Layer 2 of a small transformer language model trained on English Wikipedia (10 layers, counted from 0, width 96).
A neuron's activation on a vector x is SiLU(gate . x) times (in . x), where the dot is the dot product.

Input weights of the MLP neurons that the questions are about. A number n stands for (n - 500) times 0.0011.
n18 gate: 258,485,537,371,422,455,509,500,526,213,412,102,544,430,668,331,570,747,441,709,393,475,346,509,711,561,564,395,643,403,758,404,310,893,184,573,560,514,769,300,264,630,545,467,269,592,490,750,634,686,272,757,349,399,411,444,536,702,569,370,602,500,361,418,484,737,632,626,364,406,814,520,581,450,620,755,217,882,509,456,411,690,601,721,602,263,385,515,559,623,585,733,475,333,523,319
n27 gate: 351,444,491,376,606,247,182,481,209,361,333,436,855,471,710,182,543,500,294,755,689,672,560,519,580,893,222,357,700,616,841,345,521,281,400,761,738,580,566,562,438,249,486,637,697,165,510,698,397,547,340,495,349,390,485,400,549,454,469,435,455,158,422,500,434,631,551,723,291,541,484,612,500,210,666,457,576,374,461,305,855,505,390,757,530,484,427,282,598,608,333,530,452,664,405,622
n35 gate: 480,233,604,561,622,412,636,602,945,592,554,362,457,473,531,421,641,202,384,474,455,415,758,285,555,660,388,433,648,618,190,466,707,504,641,403,559,512,623,520,540,523,645,511,466,566,632,564,729,526,486,606,523,551,685,467,529,532,452,285,539,549,435,544,217,551,357,462,638,761,383,452,736,578,371,402,587,671,420,324,602,500,438,708,610,563,545,492,700,496,411,437,537,556,393,753
n107 gate: 376,552,105,662,643,259,667,539,647,438,619,530,212,500,596,236,552,379,240,295,520,495,389,373,354,594,396,384,438,688,469,461,532,353,447,281,519,631,181,542,371,675,651,727,332,666,681,485,354,519,753,738,606,323,656,500,555,603,755,593,398,468,359,233,467,469,670,152,247,713,605,321,824,586,439,223,695,368,530,780,606,400,303,549,750,505,552,500,738,297,668,256,351,252,510,680
n119 gate: 635,529,560,589,413,488,406,256,663,517,385,452,364,360,545,678,355,449,475,519,365,551,443,730,574,379,529,516,529,463,386,459,462,779,426,407,715,406,592,487,601,476,309,653,677,334,337,536,500,620,612,659,61,500,137,414,323,412,530,473,467,720,407,446,405,384,717,424,590,487,649,742,447,333,458,532,375,650,701,378,431,836,492,395,699,447,666,381,736,536,449,483,522,745,613,284
n177 gate: 516,350,524,557,524,526,642,654,543,463,551,418,588,465,378,496,442,527,541,627,806,438,706,542,409,329,402,425,549,412,508,697,422,631,666,728,447,251,605,570,520,561,585,465,531,622,437,576,423,410,594,197,367,532,569,608,192,123,537,363,636,504,377,380,578,516,258,258,566,251,414,548,353,635,445,366,476,620,411,394,670,578,464,766,336,483,373,185,484,581,554,652,387,649,530,690
n18 in: 805,380,500,549,424,531,404,596,642,262,612,598,696,289,415,296,707,554,495,741,550,392,500,527,392,764,437,554,316,700,407,521,323,587,464,480,352,623,524,348,640,423,522,380,468,149,711,241,981,558,496,900,462,334,447,445,485,253,369,694,481,247,349,491,350,514,471,578,180,617,539,538,592,599,339,650,696,317,648,544,643,471,462,812,681,520,809,358,791,324,466,476,674,514,451,691
n27 in: 500,439,378,604,839,616,361,638,416,363,515,405,745,580,340,366,496,683,410,561,749,462,486,318,546,891,448,469,580,569,619,231,543,496,635,669,561,606,495,524,556,279,436,675,721,632,390,478,590,600,425,370,463,265,675,322,406,415,576,634,546,490,500,687,596,440,234,865,452,524,448,523,291,256,564,465,416,476,603,368,794,662,624,309,181,623,314,177,359,576,218,537,418,253,587,659
n35 in: 590,414,444,587,620,604,367,571,607,665,529,421,317,526,416,465,477,565,626,460,363,66,576,507,454,556,414,566,516,627,433,264,615,211,504,616,580,519,306,599,680,607,735,638,620,390,367,570,618,493,538,396,442,730,649,544,475,637,469,393,281,392,409,496,748,412,360,641,229,653,611,391,550,453,447,463,570,348,414,292,616,536,348,508,369,500,544,283,226,429,440,558,556,610,620,342
n107 in: 563,509,331,495,522,475,371,308,495,599,420,629,476,781,544,284,605,570,527,426,398,404,702,610,439,354,487,500,262,429,441,500,514,691,575,472,571,382,656,323,491,395,541,342,547,621,339,378,473,244,504,486,444,237,536,569,566,922,793,713,332,638,477,401,596,452,567,373,742,703,486,233,467,434,613,694,496,344,607,433,434,627,605,673,478,659,264,396,91,723,454,676,38,521,550,471
n119 in: 464,500,571,537,381,555,518,382,500,701,732,539,464,294,328,208,726,527,661,404,417,602,480,492,457,412,500,470,797,591,229,591,614,523,526,543,254,461,616,728,360,394,405,577,512,492,418,519,419,248,479,307,701,642,399,434,614,408,617,576,457,690,671,600,625,504,600,462,823,645,500,608,398,310,493,330,683,422,331,516,331,598,308,588,500,596,431,407,609,346,312,397,533,285,403,581
n177 in: 512,461,655,587,449,586,479,388,372,366,492,492,532,433,515,604,606,456,615,797,678,316,815,478,515,398,539,767,315,465,488,407,384,560,694,738,511,331,594,699,657,570,561,489,372,574,424,515,405,529,454,528,500,446,615,657,392,185,393,421,450,500,544,427,631,562,430,537,713,207,476,644,446,715,472,396,664,685,496,528,549,719,588,615,519,208,424,214,457,703,524,639,358,482,445,395

Each question shows a token from some text and the vector x that enters the MLP there. A number n stands for (n - 500) times 0.0037.

"y": 508,577,584,477,521,456,575,481,603,578,548,607,540,393,536,534,562,491,515,581,493,504,465,567,496,417,484,596,507,543,476,490,465,517,498,546,502,483,253,657,417,471,553,460,427,551,496,348,566,464,492,464,512,539,461,405,512,543,549,345,524,577,578,444,295,565,468,377,383,492,513,499,598,464,442,476,489,474,493,561,675,499,452,530,372,406,471,569,557,432,655,487,488,708,619,515
Which neuron fires most, and how strongly? n27, at about 0.17

" N": 602,542,744,481,487,541,681,529,538,439,450,453,510,295,515,382,436,551,621,418,461,526,430,484,465,527,549,640,435,559,383,521,432,441,400,548,531,511,350,361,536,547,370,480,527,579,469,472,469,521,441,480,442,506,429,534,444,445,347,496,577,607,499,544,677,492,430,617,493,612,499,537,618,435,505,502,489,374,507,478,539,497,427,554,488,457,452,524,455,525,471,492,553,400,430,437
The neuron with the highest activation: n107

"our": 636,547,631,520,504,500,446,487,687,524,564,533,484,639,591,518,558,566,490,509,495,396,324,627,486,503,404,572,565,426,438,442,478,539,447,505,454,534,420,612,583,542,556,502,529,570,416,453,557,471,518,471,550,442,540,599,517,367,766,530,444,521,386,335,557,500,474,588,514,437,537,454,552,448,542,475,421,542,443,650,509,561,452,527,393,470,550,450,435,540,521,365,349,523,510,545
The neuron with the highest activation: n107

"em": 582,614,537,544,496,507,599,488,516,440,436,610,529,489,515,534,557,585,386,558,486,573,498,473,517,510,571,633,542,521,365,422,396,546,583,426,388,449,385,496,448,523,378,491,563,513,383,458,363,438,479,543,623,524,491,526,550,365,615,595,525,580,480,275,586,636,423,518,480,514,438,501,665,449,458,565,491,479,440,576,336,438,721,467,414,503,510,423,448,431,418,434,391,466,443,480
The two highest activations, in order: n35, n107

" ": 536,439,557,485,527,610,433,494,510,447,447,434,384,239,474,420,337,552,516,499,514,494,388,583,451,457,493,450,473,534,479,536,490,454,557,486,576,465,567,544,495,533,677,527,459,488,577,446,542,482,450,450,441,391,330,515,500,415,502,501,475,491,554,474,386,551,458,579,479,494,416,469,608,410,491,469,527,544,570,458,350,493,508,443,600,567,415,488,402,449,386,467,543,437,539,286
Which neuron fires most, and how strongly? n119, at about 0.087

" The": 488,527,559,469,450,549,479,445,480,491,405,469,464,688,489,519,738,559,524,523,455,497,526,550,471,484,508,583,489,519,545,513,472,521,458,533,612,440,446,503,404,544,476,484,521,361,534,460,524,556,471,452,534,532,432,518,582,519,486,527,493,451,434,394,415,263,537,518,549,593,488,469,556,502,493,568,499,512,561,592,658,539,474,443,489,484,528,473,524,422,572,506,596,566,469,486
The neuron with the highest activation: n177

" is": 569,586,538,530,398,516,610,378,555,482,509,500,521,264,473,459,659,503,523,484,469,621,426,517,507,478,472,407,475,472,451,447,513,493,578,662,386,477,612,383,386,531,482,425,490,475,520,575,546,458,490,515,447,478,433,578,463,549,589,351,547,442,441,529,469,463,602,522,300,449,506,517,487,479,618,584,501,531,443,473,662,578,587,570,542,510,526,621,310,496,480,602,589,547,592,582
The neuron with the highest activation: n18

"eph": 424,434,578,545,501,438,507,499,575,555,424,417,465,553,462,297,577,476,537,492,514,489,623,516,541,519,392,483,524,450,506,527,442,469,470,541,553,437,350,502,468,490,411,494,450,603,505,355,512,499,499,461,529,449,589,497,588,446,578,506,481,540,448,288,460,456,527,289,398,532,511,475,531,531,366,532,491,338,596,566,493,637,447,532,538,675,535,418,335,407,534,354,410,598,334,456
The neuron with the highest activation: n107

" mus": 519,521,633,529,495,551,625,417,576,523,456,456,448,429,593,572,576,517,605,525,480,559,489,467,469,542,621,528,585,476,541,616,560,497,439,573,584,503,477,636,469,408,328,516,356,516,562,404,458,473,500,411,540,348,483,426,410,602,225,569,396,566,341,459,667,563,541,633,395,472,505,588,554,504,424,516,554,505,407,510,468,453,577,472,389,495,468,533,478,605,560,493,561,540,700,472
Which neuron fires most, and how strongly? n107, at about 0.12

"or": 400,488,613,478,523,410,563,478,583,569,486,512,506,567,535,357,543,564,533,474,416,572,260,523,451,482,522,488,509,474,446,570,503,502,561,344,399,549,462,621,550,530,608,581,494,562,547,509,505,389,489,550,648,528,524,464,571,509,586,442,363,617,552,481,303,534,398,467,367,505,570,406,690,511,472,429,513,486,460,536,688,577,571,407,448,577,652,437,509,470,562,400,359,668,471,469
The neuron with the highest activation: n177

" and": 502,502,628,486,517,504,477,507,485,490,458,547,440,355,441,468,721,436,499,518,566,525,473,519,481,578,565,612,483,455,540,473,435,658,541,437,476,512,486,364,424,479,476,459,527,455,492,420,579,542,516,394,438,572,438,440,569,494,468,475,482,504,398,562,450,525,488,589,475,628,559,497,445,483,446,529,472,409,568,572,770,484,535,519,559,495,476,608,484,428,488,484,553,418,540,499
Which neuron fires most, and how strongly? n18, at about 0.17